Layer 4 of a small transformer language model trained on English Wikipedia (8 layers, counted from 0, width 128). Numbers have three digits each and are written without spaces.
In attention head 2, each number of a token's query is one row of weights dot the token's vector x plus its bias. The head spreads its attention over the tokens so far by the softmax of query dot key.

Query weights of the head. A number n stands for (n - 500) times 0.00058.
q0 (bias -0.102): 401492500509527517180599598638518788724691600641312561374226729532596498449835485499344305281389497692645552428379724491425795582378437415369202578289326436439353631417520588577481526543551416695555361210331580392437386727348420509415435592535621565603536378496462494382416510506737549372474544563759744517626588345480391449606241525402298564566600636624422583405420443569474570606517
q1 (bias 0.199): 553596561532586514587336456500487461545492521460664641629561420688351513601737477361379405363345721360439552403550380534418338474637528644394489299539399586446525394641533388469394520557591479551587670524709568521447417394536386556533715465511492583464421634278693416620331545577521457472654401506741392523433502608592519535639496543528463513373525467414622671591624477521419443379460
q2 (bias -0.257): 529671617549402593486507641638624639428341591608559295521502296510729494515593573520589519459674493553496353333649630503562429609571577316746541461632429527580688476254511657354477628491483621400375343492577522460460453562473577576561571382531441351448423359606495679422595649505410485515483440385547529446699769558484375493524398526656451639706664475575446467289480479653585536400606
q3 (bias 0.332): 657420325541498290766394420415405539613559542382370499300592641649383513543520460517256575583381534354534478647564229618473394376433426545391583391379379468538382426442614606472563472474545513754542700599348524727394533626422508548494595400428651535609624522283535494351627370404417477386356487343662606618684544386454532564443511558357589396424455531481581553621402500432526488406549
q4 (bias -0.372): 534456452598340748569441433579636374293629412451620464612426350373710424691579381431394427681716375624678559447464521630570506545439465550585420638525454578421407429450471634328543593565527454690412475467251570641485610611480594559378447596457697380554510511583501440586404325400502393673331559396589342537691463682349620585401563584420332441504440367373452408567722489612476327392472
q5 (bias 0.116): 295823626483724404786578464550084785493519705585297392589435604506406401548411641426874532742337662336477391551624560566452620428449513575452703294425323486533709580441653386650499585404490330353522434369726485530634591345612558401585599721175499643631344443604683541528690764354362539449601249486479649438500550516607359586699483241511370534749477588483492490423318599109329635483629
q6 (bias 0.063): 407252279525561612712351603514597215559515338535688386362399227612510317219530514487754294525567705439717493182502385669639410362413370415483356463350491380516366564442764515354594237438554663666361636506579697547231513401565577436571543561753512511741380566617466343515393335659631501571480420457418396535221521467348446820667627519506405694711516361332460423356746522330540502212421
q7 (bias -0.390): 547497430591386323449281722252415541364541519338589290687492458541511335458559519565429320547424356357583488509492541599394394602656503436379511422632477705394415514217537434545842619709663319588538469546620578263404441487398522447619410673604640596533753479493592449544583543537087528552763202548700491581432416342544547502636241419341549958544498645493372478285465700567449466357318
q8 (bias -0.164): 681507719507573059551374553697786471290469609649301242634276500596388476485568446316471368544443570356290540585690485302769513909665296175359545559488480567426440375535692396693565463583363623284295573571518659301694495340382424313478331748504682254167558475389503388447376492500375673163965425352744209753746279433518596454364513776422510377635497506351508520306214581546545410668625
q9 (bias 0.156): 408561624508589641344662722530674431625532432694737561585659485568420332522530339578495553393671535568082298519264436401500645485652517511378369598300457415500271368451317052369786445473552483509551455731616423420436619573324524407306365264457302567621530613452363594705715488476510672602524360367484585500381506545321407394471395446502409368817423646355462455661504505512656461556488
q10 (bias -0.248): 322368307535515467490442478418562685403472331491303386465464518493508258610481436266708263511586587487601437451538503407469810343252547297365350460524322437378354458741349338470633643485564600609425375572823643351259515259300430668657407476463443598571396528571326739549416571606226377575705627538549450358557392394591391656263332524459513598393533464444628617536788489564492649634467
q11 (bias -0.115): 453595430348378566493563410442477543537518857486388029488649507502527580615175458726241420419357412705337447434681524521445463534421500386441526210538361665318663563617382742538471379463281411501595818532570437477375669447477645482771546618205524685532367336436562603472441687563334205370523758509514303439766553402649554626288774643288414473818413504420561358620705287491574652689448
q12 (bias 0.007): 276423613359363800528704239455221559618695415736604748319465901667212560464460558796431366354536565624574716686447562485813556298708463458609562418300737354472530501485724478547244399522668601520116412786623453344346283471702654542453641529761296534613504688476185547719625574363758447633209503737423614683342491392526518507798411459474548317864307699252664625463531608477340633614634
q13 (bias -0.118): 266252595487617562732465609431414612519754602454628394365503444246427462798570214358627373628449474703447664435504404537324526556431518541468513352661385364447572519835541574360522525628644278646478384484518476572561489468540655549459380438401460742471627504633607417585444514501523416523532548608581300468564636652608421432630528503590717348494396849553177577705616557542249744778672
q14 (bias 0.176): 325192621586565442242455722568554477662572618391436670499618742624556677545519539456500621363205527509726561482314849305429731574606432768552398373708659438401199574528447439565602583504634538400459456354311499413658461810365581626527420571447480539637352500543519702397372798585494459600553598543668700434391577620688415396555567511635278503374582541489542488570084453700530640643628
q15 (bias 0.039): 311354377500376600744524427588576524742467530619633329465404352417395608644637677696370451538437541380349320460568254579296535533659516367222331455388642457515514335676496537545357449643372527297515547680278441404502683355604425693567646205677798528575205673456497326526432562514505420512707569549333778599688404472611561448652295734734480481448307599524263416517654384477583686621449
q16 (bias 0.007): 190108325549467519698328303439583613744595449431696476520536460480519713482518612554300569244499602531396563409199371387450446491636231464384329529388589354291627658606322511683377599496266445641573413601553414482669588470426596559604407502515616590433449631332490380583514569373498550306572800511558549451386508386451722416614554662431592345490515625424611420595596433631721194709453
q17 (bias -0.077): 530487593729428380438404580555561589432496463343712627394651548531450612376635490442360393513438500478533575492604600627467474259448680484399636506328436620471207607576593584625576661522517544651524514577448886287453652758214301509473563456445424704675495451546621500367492153581505644586620687472811539634540437370722192505504348399296415616741692244655604488429491363533391608435525
q18 (bias 0.029): 406429316664348509334435461452532544439512486605330493813539327517408598504476408513646427624641497484502486489438408492513550554492389510405408620510273469276568386363609629485387672375485617467190289595353487637480389300523487513393506585549504391367398657580405670502576568520630667284377611483331641454492575335620621052375550545444523574426719717648505561556569610493628407619533
q19 (bias 0.129): 415356530415482422436557519451645269479731542515593431273520456549347313421229402616688522595511419472363261438475326525442320464479405444518497352430339601507404604486357311682456290504633372609406479535832520600448655479392557620496563431564490553478338548581459473554369565506427402311441271427652445391464591496579446613396591291509569406746266356276511512547542520298763378519357
q20 (bias 0.059): 469511377369466450592690458419626737462405389518356625379479616524306633472345487572289526498706679379591422541482473378331484326737502509648408518448395399409325555539441391561478665433558511543273569684869845542609302503576513614449805466209572673364577909519364423425535588468518679484520308716300476514361475131348557409375481490492522444568274599606373657694584509525549417626527
q21 (bias 0.384): 511419575656584209684396488328387756464328722576370468268581577370418553590263424525479415492271337572394470527482489283545344420316623724435420561569393623342343489542413569584487391570378427600625547746457404694283543459342465332489681307620551517427497739546500521708526623493346417376518604423611550584613526508504447490413573423292457635496397636407590432359274452545706572561483
q22 (bias -0.465): 395537354605471634620492384425387612526442457552585232822545327324700533540415455533375540332549247778643516505418717259439503399497663466650619700570587410382579334534588705540548659561577377423361519527444564391385572496499631454558561686339582570572506362479533440375429263408547524658614516532348569595473442419626619615403637566412394717727396538591433353485599495626469607519271
q23 (bias -0.040): 536503474309506436498475892553547568358397610463556621242269668567508489487288609396571731593461609625563661624620451446867364407290689516519380399295717441687614591646662409832693252345381678580416450741386487968520737622591504444498618527682631219744477474301328551491563580393620544700489583690370456564544419337808466441610479658274582507486402467609474571426538531508627535510463
q24 (bias 0.052): 463613254337577764694524540445489573441429456659525651126642679531630534493338588862429595239481435440463520404471326719376591410573438494485632494567344535531617450241633652251380209268293555583704475626634369438402563742364520575709429285761431413689518673572517613450339465219529300586475527269537845709364713598448364553731646623458545450744574600441421335409713436464449483594640
q25 (bias -0.016): 513215655644491408567322591528608751497406453114601690590668380575352504481402349381395338487481556732536635232535603518304604578457607515514254465453348683704350513570637447425587438454644563713428461580609396533296534573416354483384525593580569239523438553525425593477373528305469388553748433414375479533505251458835377823180420347451521431463540452480473489504615504281380603391565
q26 (bias -0.011): 505480346498409459489448690500465252459540537331591476659559603433428651554477563768505362667591565535661416567459523594541507502493548558481549505530650536677676510561599505343472549484487439395540553479290624285482642478748475290359442655623627442557556394523849742709495442458480411404541692319410268456504537700700561648630290493648717353542401540387577405703618470447325535606756
q27 (bias -0.198): 411570412539369736663289527473397678586634520669700408585553513391246524440702689539629359463172407305625158182470308734246556463364616429600578348543332820653376617362617349468436322845577269391454614544544575371300598539432407420428423524763719576434351396168708796450675284318493339276510358433501539363544133437533529729288491563398449390701447485315613506573264402508357378185517
q28 (bias 0.015): 488317425482373172428370664363414371286276281359478316450754415439598633482444437560518472453598847598630314234471447332465356447476365581664571613483525456351468558370617605362365741639532433598553637526359424668231513687531401488420662451783475350422485447756536644343529592681606463525276256311542578448581381506187395436639276464542560534488759461567367420444334427502548558438679
q29 (bias 0.079): 386539552707479550416513491435337703647507434595527393616515495698550452337428555679482455389439692562692588457577506491451418466404398555688403485434483431614452642500614506884565471545629567556371491401306623503601521599367094418335472490533511525531504448474572415636631477756515613533438324541522397332751521407434372572448494151420524548354489541445468381210318534423432418309709
q30 (bias 0.210): 441517327710699425625304458281585643721437636766612764571472210639570580630372425620607321406446616675470579511391425539564692609619202524263222645549634460365435769815405499751528579375551629661252426490611529637452572451473470394674381425706471492489525652564457520626345510348677560562304756562416630336366536375557444306569657716447436570389537398476360558466387512436609377397489
q31 (bias -0.112): 540580464401404703318501295430498561620779439395559618349679189615719287480625356513538396236359281822376436412283779726446639582378407635411444623463617588460266479379461477328719436587535550653650524405507575426568528610505412504533451614537436596601221241497312482460251449456541662474465652512535630375545600625689481543468393485367481579293355428449541523487489535414590268667593

Each question shows a short text with each token's key, already scaled and adjusted for position as the last token sees it. A number n stands for (n - 500) times 0.0038.

Then comes the last token's vector x. A number n stands for (n - 500) times 0.012.

0 " first": 502481491509527545437396458471516577521453512494498516530503491593332501582515532452502456526448
1 " stand": 502503465508446497480480494478560502524471490526493506514513536579332527590456518476525430496438
2 " with": 488529469481481472542376446540528495533431536493503505466539474535357496592452516483507426497469
3 " just": 510491472512385524485444540453523445501514563562509503493501544545360569634464427563464445544477
4 " over": 496513473513452492477361474526527494526487550497503507470513504538348471569487525572480468508460
5 " 100": 501506481496470502475515478500503571524451479508491480485494464535384521489489565507515438410458
x: 419499551497706427557564534449343359451540409478474650288581576545585476585623524507433560553566582588344391573420572563511406454487566530343473455371535550499417523513331372537456193441650570492463423484591483561577421435554429467478542451492499473397458666505586502555460442389683403419586508480565431456587643521468558445470495499347470643344464479473507477555522430337416586502476
Which token does the last token look at most? 2 " with"

0 " and": 511503464509450506530335477523498492515495513455505500494509486533315512555469525469466445539463
1 " the": 479504477521466521515378471519482496531500461429527495498534492521291492561437515482484442522481
2 " home": 487478493536454521458429495494489498545491470545503498510496517551377541566452495487506453525422
3 " of": 485502536468491487525384470494509530536466516493483507460528480559382548539454518545516444539465
4 " To": 502489492532500491492438469516507469523491479527498490494517489524327550592492486575494464485486
5 "tt": 510492454545462502491487543464483482504537457496486506508498489562305552483434435522452437464451
x: 553551465429595497518584433552457461641457427370525472378482576399465537581563571600501484608517514614588253465383287410554473580488535557431544516567513450626594474575458496448465320509532562419600622428464479558354362647490520416545501427335436604578471680461565428454615547513683487399396555416388367430427379585500401444615464471525573368626591523512494402454464571499583535464510
Which token does the last token look at most? 1 " the"

0 " In": 492504482533458506505356429527494456515489480468495504518484479512274534558486479502480453457454
1 " 1899": 514516487509432489469379510542503566494469486459504503513481498552354485500502553481501443449467
2 ",": 499486481477381477617320396535470484503468524505507514475519460449389489525535516454489419521510
3 " the": 481498465506426528535339457532456515525513467428468495500543503538236492562448513487483447546508
4 " club": 496493532551454517483320479486484537493480506446496494501483518559296545583443506489529453499432
5 " moved": 512504499495496495501394479478499508525425479537505496493547519506296532606483509494532474509447
x: 500373606443700576435425443520511500505502479352308517401507635481491481370543442478607428531520434417434403428513497515450559378524397564473325501539468522481445579426367397467350352304486492572472605478576366633558496482448430465560559441522346699551523481437448536538558563528563542502571525578577592467422429445450472338467509332608676650388526410403398692425521555475470472388589
Which token does the last token look at most? 3 " the"

0 "ery": 500487501499469536454439479507510525543528499524495527524457504559342538551495520501526440518474
1 " owned": 479512468516462483465387491477477529561464477486508491503511485568341496530489509448548453477411
2 " by": 467525472519465494532375470552511459559481530511499503477554482577336512612466525489513442534461
3 " the": 479517477511442534518383462539475499539491464424457500493555497539244489559451505489508432529482
4 " bre": 488503489554395487459512480523518507525498435526508483499526506501343517566478614504554496448513
5 "wer": 509495474545458522456544521453520531533487482500493484490487475500376523534470534546520430479475
x: 464510569596647430631685553515393544565539575525586533499567555514495557417484458462590574534583375546498459473474320569465468444667372549502581470540465376519515586463338416364480320446393403461521448366586392506434435621413346383508646338432522446520488602507434494530561498410696433452493527523463344565596381446298568654554537592606585456475541340512491488411426423548569477556638
Which token does the last token look at most? 3 " the"

0 "han": 501486520504519544438476531458499498535548450502497509523452487603334556493456490530487421490465
1 "t": 505479482498480507439410494514477528527516454542492511519455528542290582553467490478535424506466
2 " Navy": 515462491572474523454408483528498530536512461480497496519485482570278506551467530486528445456475
3 " captain": 505469473541484521476397481477500514532497492494507492508491481583303502575443555499535448482453
4 "s": 508484483520518499491390434511484519544493502528507481495523504559270541585437517503604429505451
5 ",": 508494534474479512611319416527501442514478517579493491476533438459393477548512525459533422556497
x: 490427463389466336569584518586440488517588471513313557451565473652505521486446523577570597636452599554447643539456510439466454425488513538443402439544438527548403470582485402582500432512380637528482451553456528443558514580462500589465521505506361513496516614446360523476578603537456361455442614484476521423254541374497430483492587462589608517160545427482527475587542453494481545480534
Which token does the last token look at most? 4 "s"

0 " Lane": 492500509504454512455489509495527549536534467502493513517474498553318556523460520508515400472484
1 " was": 496507485493456507530305480456530518513420510520491518480527477539284495545476474449485446530472
2 " played": 515502476516525499474305486483564600541439542497486496478514514598324513573466492457542507478393
3 " on": 491512473497526462503400480541491520544488541545484496490526479520254561584471476497488462472442
4 " 14": 496502459486444529481456442503491549502452502505489500504493523487210517541487526501501452445463
5 " May": 484472461497384500516443471539533497474508504478501501501527457491373505493494460479487415470455
x: 523504532446754422407491660537545563539463508421421484433556575477467432407506620474525626602474445609440369492454485481639530455557439443349333481595568430596544489429530524611452502455412584538515504632428438569606459511467505424428542364478413569563501753539460463625485724554238479486416432551505548531502529501657384411460547545542555559436441591622635544506505369433668621439646
Which token does the last token look at most? 2 " played"

0 "nan": 499503507504500549461420493497513461512501464523496493535438485563366516483473516532513446501465
1 "o": 506466500481475528472403448541492518501485489490490523512439510530387589548486524494516420515482
2 "\"": 479481488546471560424306443606509533543518522562496493527455535630208479453485496440459480607438
3 " in": 495502496474474499544267451570509510529447525539498506476511473510363503561458554490520455534447
4 " September": 496486472538449500512407462499507525477461472483501512506508446497439490489483495499516439467468
5 " 1944": 496481480514444509466406500540532575507439529502493504494485472567395486513491551502477414464467
x: 461462589385609433531459550605346549453501434409467473377515539523490445520545509515577565471601469489439559465471567451651468463645440388311330422323572627462576542395446513530671327519437569398590449508493496650623610582484464535418526309585386509432598667504297421540651577601481516477407506592505455576519469545512445435497459448774486405413487505476543597616403398437552481428536
Which token does the last token look at most? 2 "\""

0 " Jane": 496503526504454527460488458492543470514552502494490517521444484559306564505466468520476423475454
1 " \"": 509568471549414481409256489684568515502492550515509480514470584638194456484446507424510440619373
2 "P": 507487475557406481548537537556486497478485432521504501517518521532331544556462543518524448466464
3 "oll": 496463456528420506478577495470508536511573462510509499525503497509341531462428534539463426450490
4 "y": 505469447544392519463468468561494525547541480473516482506496484498244554538458437504478394459476
5 "\"": 529520461563437542423280440624512568561514513574507484507482530659121461425473481429426483610424
x: 642529588436425410578549573576542378507452570495553615457533383440496607516717576542629553461599489462420466514461437481602543459556473490604397427486633531490386424391413403458388347372454605471447623589310561514495639540595493502404554642538523623451521501450427560500649548434687486557582481540506489546407472488468479459521496561608446486243597563438591489443410485368562367417544
Which token does the last token look at most, and with what share of its attention? 1 " \"", with about 60%

0 " compar": 519513491487484526485435469500529431504488510504507486504493495542397500543511554458553489542453
1 "ison": 504504501527480562451460488459492458524501507475511501513496505528309508547470514483550473520455
2 " to": 488520481483496485560346427550502480530448528501502509460541461530401514576497534489560458531478
3 " other": 495493476517472535511421437554463514551447501504485486478513509561348476577463564444544480513472
4 " Premier": 500503487531530500499455498471481540533473449484497488500479471560398496500449543507487427457459
5 " League": 486513474562479509500381479518472585523497480518503475498491484569319529552465528494522427439442
x: 539548426509594448566578491582642574446512579416456555335487548524467469572440561515420482519508688459509524547559432413618553445597479520592421533403658451431470466505513336496569315302525494346503522598420434565538582678489425497381525403670385558444554473530543583555576642628547524388418539387482443387433476486539482444531435596546718522353425459494490486597494296391621394442420
Which token does the last token look at most, and with what share of its attention? 3 " other", with about 30%

0 ".": 498498439530395437600257381589499552456563502485503519480513491405234461601426576468453398541480
1 " The": 478504466535374543524342392575488482541523465403522501515570508583129455575447510439470408525516
2 " regiment": 511507498554433560456394523409481517484538496446517493515499529600189539569408543531499460455445
3 " was": 501473501488476529574252470435498483495416522547500507483553475569166482554456495436507443531467
4 " once": 501503473521386545494523467495574356515504583514479500489560539586341566580551456633446471596513
5 " more": 515521498508392544478377407512461567576444517529494484475553517510225525579429500454534445475446
x: 505509442580478511540548478493632467532476592400403557381525634462433588502518525518557464598522436611438498447501489483611540401478612417336592662371528492483475481523572394478316398300622444578542491438627515462695514524478339444615485436594486524632518516327456503524635577581406500330603434453612424391496496614344436445438590593433563539295584423412524484531469541472390419456521
Which token does the last token look at most, and with what share of its attention? 1 " The", with about 50%

0 " died": 475510484530530516469339440493507590519509519434490503518502475614349504546500478469537488558414
1 " su": 493504427534458467430466458498536523522438443531503497514457459504456444547575606472554443475490
2 "d": 531554484569481503408569490357496565503529532554509495498454475483547624619534433537553504465444
3 "den": 491536406560397539443543434485528497545530506506495512518501509527385529486476473552526458414448
4 "ly": 499474466509397544443418462475520449528504516490503491492497503569288546568492465491483440523447
5 " from": 527483539461476476528369404554506500547455538482491510460533470505359517573460493477483418509430
x: 557506473447540614545521572536588487566585374395388610505555618505544489359457516455563501457321462532531560453467492392443503486536512671339461387402549449482448516489475457491550426313496476620546533487554484528541448515604508437567443499472459569482390617573405486487543461457473586463552525573648513404497559559437395371533480617433523500138567501500571599448636496406553521479538
Which token does the last token look at most, and with what share of its attention? 4 "ly", with about 70%

0 "s": 495494493527519508473392461529490481526511492509500514510473499547368523575462509490547457522472
1 " such": 497504447494487550469424497480499453526481500486494501510513520548391505533524508487553496520521
2 " as": 493515483480483509502328485486506488541449512491506501474523494525320526548459523486495465508482
3 " The": 494508473509437517509434459531491481528510479444488503500539477542300482536484489482485440499502
4 " Wind": 490497469507440507471542517453485510503486491529510502499509498529395555534501485557482451443508
5 "sor": 495496466531483498474527510471503500505526464501495497497503483511363522492458528519490446464473
x: 431471570624513518422608472559515455483421527496431462409626510639431507529384581519363543542570613520361493572400516556553402412677482554368610432480514479503448436516473469486416178532494600374487529513634448689557394631583374431525559352486415535549503681546435572430554481561702434549414606451482391499574492510525437417625565600527494346547518493420516407359385364441677489463578
Which token does the last token look at most, and with what share of its attention? 2 " as", with about 60%

0 "After": 490515443558421533514315372618527446527500588469487497523523498618250477596553473537501466569487
1 " an": 485490422511478482540451448545494556539417461396521491512585474514289477533491552458527390474480
2 " uns": 501534434575475487402370496573547463502473482555510502515503558566359453535468550478510453525459
3 "uc": 490527509534500503491466511340454401451442454487510514509521478539540515503458510527478517421532
4 "cess": 491510434545464564402499457404440380470524498434475522528478514533231473495452508531511528534464
5 "ful": 515501424517402564435412424506472487572498538503504523471537483628166472504508507444529455515418
x: 475596504573379526531568654595523458482484624526483538629585355566362530468479412553512441570558551567489502409543480443531543542505465530441525450330443462475569530429461401565404209315490600463550566563539457466591543586442478499457467460632379605530449442433495476585564351382474472523635561384629446497457454621413437429413517603569461454225564639513633549483445482367615531473622
Which token does the last token look at most? 0 "After"

0 "se": 496500505526495516431416438495551502512497459512483518519444506595289533503441519467529436478436
1 "where": 508498482558465558451409475541498432534494517533498507527475506642270525568484472503491445514476
2 " within": 486500471519466469531291464546480495536460514475503512481510480576335501569496518496532431533457
3 " or": 483486501517498528534338502496531457529508514489492492478538459618310519581492509488465447573478
4 " away": 496499464525491550452384512459460495553476496536488490504484533570291552582496516514525471530404
5 " from": 525486549461501487568356415553500494544472529496491506466535470527327504601451527493490418553463
x: 563515521430530522497583578530591410548565450442430529461522610458545506409451480477542549453321518511480572420499522471427560530548503661374471441393475447491441480576451417501517366349454510579521583420563482611527487550522497432588523503371463544442412569569442496461529482426526499493514516548628542415465531506524411463526477543515532489042595439469548562459620532466501462471559
Which token does the last token look at most, and with what share of its attention? 1 "where", with about 30%

0 " the": 509495491525472529496382482515487474516509468428523495503512495512306496555464505492491455531476
1 " bre": 512476496541435486467506486508510499518496442523495502500498515502389515560482593507544496460509
2 "wer": 494476482521471515464523515465515523524491482501505504504475489499401515537471533532519446487482
3 "y": 504472493510484526477443481500500531524510487498504496502498501542344526549470494494528446507473
4 " company": 498487497530462518475388494493499529522488488508502491500503502559345522556456529476529456489453
5 " Char": 499506468544479516496529524493515469504508469532496495505498501548374527525527498515479475475483
x: 455390474406594518411599392562462529457543568414417566450522777529552444444498642572433549591506643518526546416552439571503524485565554637575503436469539415445510511390420477412294315522508559442456427565438451494440514512502573420625602374517392586537515494564629463503544518442745516673334516454557510430476482555503539439499537461645658454719604422446607569504438376345415465365525
Which token does the last token look at most? 0 " the"

0 "gar": 501507502512454537434528537468498491520522473488490493523460486522356569466486492535506436441457
1 " (": 498513464554418514464291539706475421528451480535503494502463555565096486548457509436481442535439
2 "18": 485516478545456509466417456586507567530487485527509488499523502536237498557468522522491430475454
3 "47": 493475472512447495450396525557511588511515495494504499500496497553300508528490553499476401481465
4 "–": 496508505508407499541339494505533436511466468523503515476514493467364542554400416475515442458449
5 "18": 503506452538412507462409454584513563531483479532491498489516501563286506563454520485496399430450
x: 441514688480646527504528421458350597491403455623562564400517426497557513612482480451654404619474515599395442444463433369579356421477512564404465499384475502539620471498494602404661316484551588449581429536423421584619470586555473493334499459686402631517474662532399544468570602621506532468634575505582500424665489605461456411617458518516545546372587507594628568468476457464555566342579
Which token does the last token look at most? 1 " ("

0 " published": 493501478538537536473376466487487536524501501473500494524514470580372502566497543473513481516433
1 " collection": 516503485537481524452412479495496550511504492504490503511503518589339517565449534462554441480424
2 "s": 508485491546501499486400459487479492515508522510498505504510506519361506573403521481582442487450
3 " such": 508510440491467558473412493480512463522478517465500508494521525576401489521523519469566496514505
4 " as": 495502513470479503519281477480511491543449521489492511472525487533335522540439538483493451491478
5 " Sand": 494488468494470497471553512425526537509518471501498480496490468508432576532491490534498441482473
x: 450478570406566440474610538557492444616524452378424509429573815607444576424458588525581562557505667639517469464439401536580453480522524453362511434510461547621569417481346470404430479475538531505537671493499506545547524631475446495539497416494335567494380622554507477509533435484808487422479538443465542511534555534505553479476416462461616437759331580481399508469364391522469498461587
Which token does the last token look at most? 4 " as"

0 "org": 510496495476500525497437509485495477497547495514499526515466518560433528492423509497476400534474
1 "ani": 502485513478483516456429476496499484506522442540502513505459528551383541501453523476495457512460
2 "zed": 496500470526497522489406477462473515540491483529499496500508472550370527528486515496504446507453
3 " as": 499504520480492502544294479507508476540467534490494507462536467584409522562473478501481446531490
4 " Infantry": 494506470527514514473467500466500490518533478488502489505506497547328500523450512488512480473471
5 " Division": 492505494538474505490436514474483538524510486495501478499479477555352530532458538505502431452456
x: 489535513547684451648611544592541560428439581475449645402550595517478497524434593495416565463441582485560542635449422458553501483597453567471271458485561415536513494549536343434649315360529545364509598488497453619469529676523428386381447326650390497426589513531441512516561620610654546348297562448490445435499375422468431556553526501601636501469396485428443501586501197494538436424480
Which token does the last token look at most? 3 " as"

0 "s": 493491490542528512458336440545485471540516487514499521515459498571298536615442514485572435534458
1 " in": 500510460493488478547227440574515477530466512495502503470504459503323504597465545480521440497447
2 " the": 457505475516459537533337455539483473535509453391494499496540480535243480589427509460479417535484
3 " early": 503497458488464562476383452433475524533478462497500486498529493548366511615486546484492493497459
4 " 1950s": 489471493564445509441357451494513556508431484492494489490487470571368485575491554489533448450422
5 " that": 497485453471349505582340437528491401486475507440492507468557492527265521560560475518559435553512
x: 539415508438466448491607513467520513511484574547444548357433496454463504545391566523527628539489467462468426519495479545555576573453580332386320512402465568631529487505411374412453396472423526677506506416573397493526480449643268647621510515505432476466535547573403469386591632341273482486430657502654444540429445415495398465418529614488451534310501500493402499588567336511603641432587
Which token does the last token look at most, and with what share of its attention? 5 " that", with about 30%

0 "ry": 495486494511470544457406445535518529538537498541500524538450517604238515529450530489482406532469
1 " and": 499509451498423491550311474517506487540484491489516502470539450546277539579474540491469388541463
2 " birth": 488477496576508532468308417486492462514522486521507503551501535617233453577442482513558479539405
3 " =": 481504446547409499520214496541458470500418463537501506488574518632142480544507545419594509501537
4 "=": 493536509531408514486222446622491474480364491473472521469550568506028433432408477452499518475434
5 "=": 527514545497397505482238432597493424473315487457483527469569535439071428377403456435464559469436
x: 482610564345413632445583403507442428560419521532708620498445438525607549406555563512580509431465536371411438655465553491519363370469593641463547496442482529493552507471425478527450536413508622590488515461382667554572416559517490646537508353287412561637552498459576489542562513495304571525576592561393348449466519477276480610446567484482403523338498481440657501451549458493598497370475
Which token does the last token look at most? 5 "="

0 " but": 511517455522432522527382445513529490507546532423505481505516529530242455581533507501487472581461
1 " five": 502458477481443536481407448456487583528434489493516512503508493511347516504487550497511439484463
2 " in": 493491476498486491530282450567512486518466525498503501465492467472314514592471539487513451489424
3 " 2018": 492505494524487501465330487548501576515408518472497508487469470578382494537506529478480430472426
4 "–": 490502498512445501567322468503533414500440500510503506478520462512412523575446458482530432448438
5 "19": 509505475514443494479432419554514558515464505525495491486495491546262519582463495478497382436420
x: 409510671466665541543498454444359585459544500505438530403511460482579569566475428411684378628454588538351425476438447366556480474542514618436524455282585563536508461458433524469644269440612548464545461625331489580531470526568391569309490611659478597477485607502401506443636561608479482512507570514516493410631421583467527419556348555618498508349508490543582596576503453392581558369527
Which two tokens does the last token look at most, in order? 0 " but", 2 " in"

0 " in": 504515437504475482556194430598532492521475523460503499481486464518276497614438556458500425507417
1 " 18": 496476498503455518477369461556492561528448439509529508501482477579326551567428515529489418455476
2 "68": 501495485482411494441295493549518582494436513498512519484465489560293506540486546471480396479429
3 ",": 486465502456378492669247377537479462494467545552503504462545445452368476543510522423490384555497
4 " leaving": 518520487492450507499296444517486495560454572513477511475515508575295541520477497484514440576399
5 " his": 550511465489422540499290396593570571548472493361492526472595516569177456532503535469517434592447
x: 584460584503532599530522604542407530491436444533496623468419565462509523431449484466565446574503585496541424387491503476453325433531484419534382477463467504387625494558402574437553275583570560571492451555388528422654584607506405624573488376451337543575384473482571566490457495433316494526567478423649480413429420540481453386410542546611572431167540505527448547455516449462604461496581
Which token does the last token look at most? 0 " in"

0 " Man": 491474506599492535445511480472484490515524428581469518551455505587217566548439456585479418457441
1 "to": 519463507522459489430508456475503461494470449552488520522430524444223607524464516515526425468451
2 "va": 524493470518447520400461527511513523501493441476505506516449483563334600459450494547509412422439
3 " division": 510461492571464541463361503478487536531517481512517483499459497621231563615417569491515419463413
4 " joined": 516510493519551491515250412460467498559420500529487499468552468593245519596439560500528474527410
5 " the": 559513463489505548542343412547502475533486456416497501482581496589117491613436539471518413563482
x: 433485522493593619515508662538510491474552554450447619435433699513495498509459500558558555530603622500446451520454500464494508502492426492450466443512404494475562487531426564398471293459552571487423507586439507545500552564354425577599435415563400534517496441599527529387552501516393505496498464602562477422459412405610470502424573510547476544054546395482428453580577498453525533467465
Which token does the last token look at most, and with what share of its attention? 5 " the", with about 50%

0 " of": 508507440507483474542295441563499526536500513444515505476509473540348503588451540477487424514465
1 " his": 478509454541466515488364418545550554534497464370522492501553503518288467526489537498512418536461
2 " p": 516537451534444489461448513522557485476448433493519507501515511499459507550510596472558502465450
3 "ub": 512500467553429484480533520505569562480531436519535515504491522536458515593456557455500481442423
4 "lis": 498475488493443502493438513427543495460455458452496493510496485437446494518460516494559444418460
5 "her": 498474476507457501496444466444506463529491484504487491491500496560359524506433530486524442479434
x: 480437462437477409425504572539507466512447445525465541605518483626539652466457569474513487568567432562343530490481494568426478516557420520326660412454355491479435538565481351545501252339495421368591459402520405524424395618437458439495583319563456633421394562395445496461449564481578497441599618434583339395519387530410448496492496587516451351406577550597606566503312508385691445375619
Which token does the last token look at most, and with what share of its attention? 1 " his", with about 50%

0 "\n\n": 512502484542464501524320420576470521465505528514497494499518512580178517562500525487484496516481
1 "In": 500512476520449515511359462537516488520473482499493493498547512541296526605493508501515484485459
2 " 1945": 499509476515449511455417505494495540497454523483510507513482497531356486512500527511487463475454
3 " the": 489504465506443525531388454540479496523498470425472502501551493535277492571453511475491433518501
4 " Comb": 492502497538463518460543495426479482489471467501499491509486488542379545473463549568470481438484
5 "at": 490502470524492523460502515461476478509514460478502486503507474551347597517446485501526477492456
x: 493566451417647542461624662562539595429491403461400507353610396675310447466397537534441550492530506509425544399441369383488564567581441537587514486521477499568551472452426464518276241378580563380491466552528305654498440642545499474543439352473565579494497636624622486560691466362643575467595457549391498551567500533414545565444522509506665523455541534484404462499530455462745507528608
Which two tokens does the last token look at most, in order? 0 "\n\n", 1 "In"

0 "ani": 510501529483471532441450480497511468508494442564492513512444531566371548509463520488507442511452
1 "zed": 497496473533492534481403476452475519547486478527503496508501470567342532535481520499513431503445
2 " as": 492515503487483504551265480500509471548462538490497507453550462589385531572470474501478437532489
3 " Infantry": 499496470534515518464462501458501488520540474486507487512502495553298501528442514486514478466466
4 " Division": 496482493541463509484424518470481546528512484494508477501468476565325536538451545506502420442448
5 " \"": 505492459557413480468280478646554457500491558530488530494513548618208452481461505413523445587402
x: 427537531479395513512631604661548498472451493470447611299375438563575643524597437510529515433450594352453433554448478494619399490533400602457451454509714589562463439546575427595540362433509579464550539447320468598528455579530299437670482474539259606490457452552292395566456499369455552451407482650538502423403512424593394509358608563547436373473510550492690496485518578393447507487538
Which token does the last token look at most? 5 " \""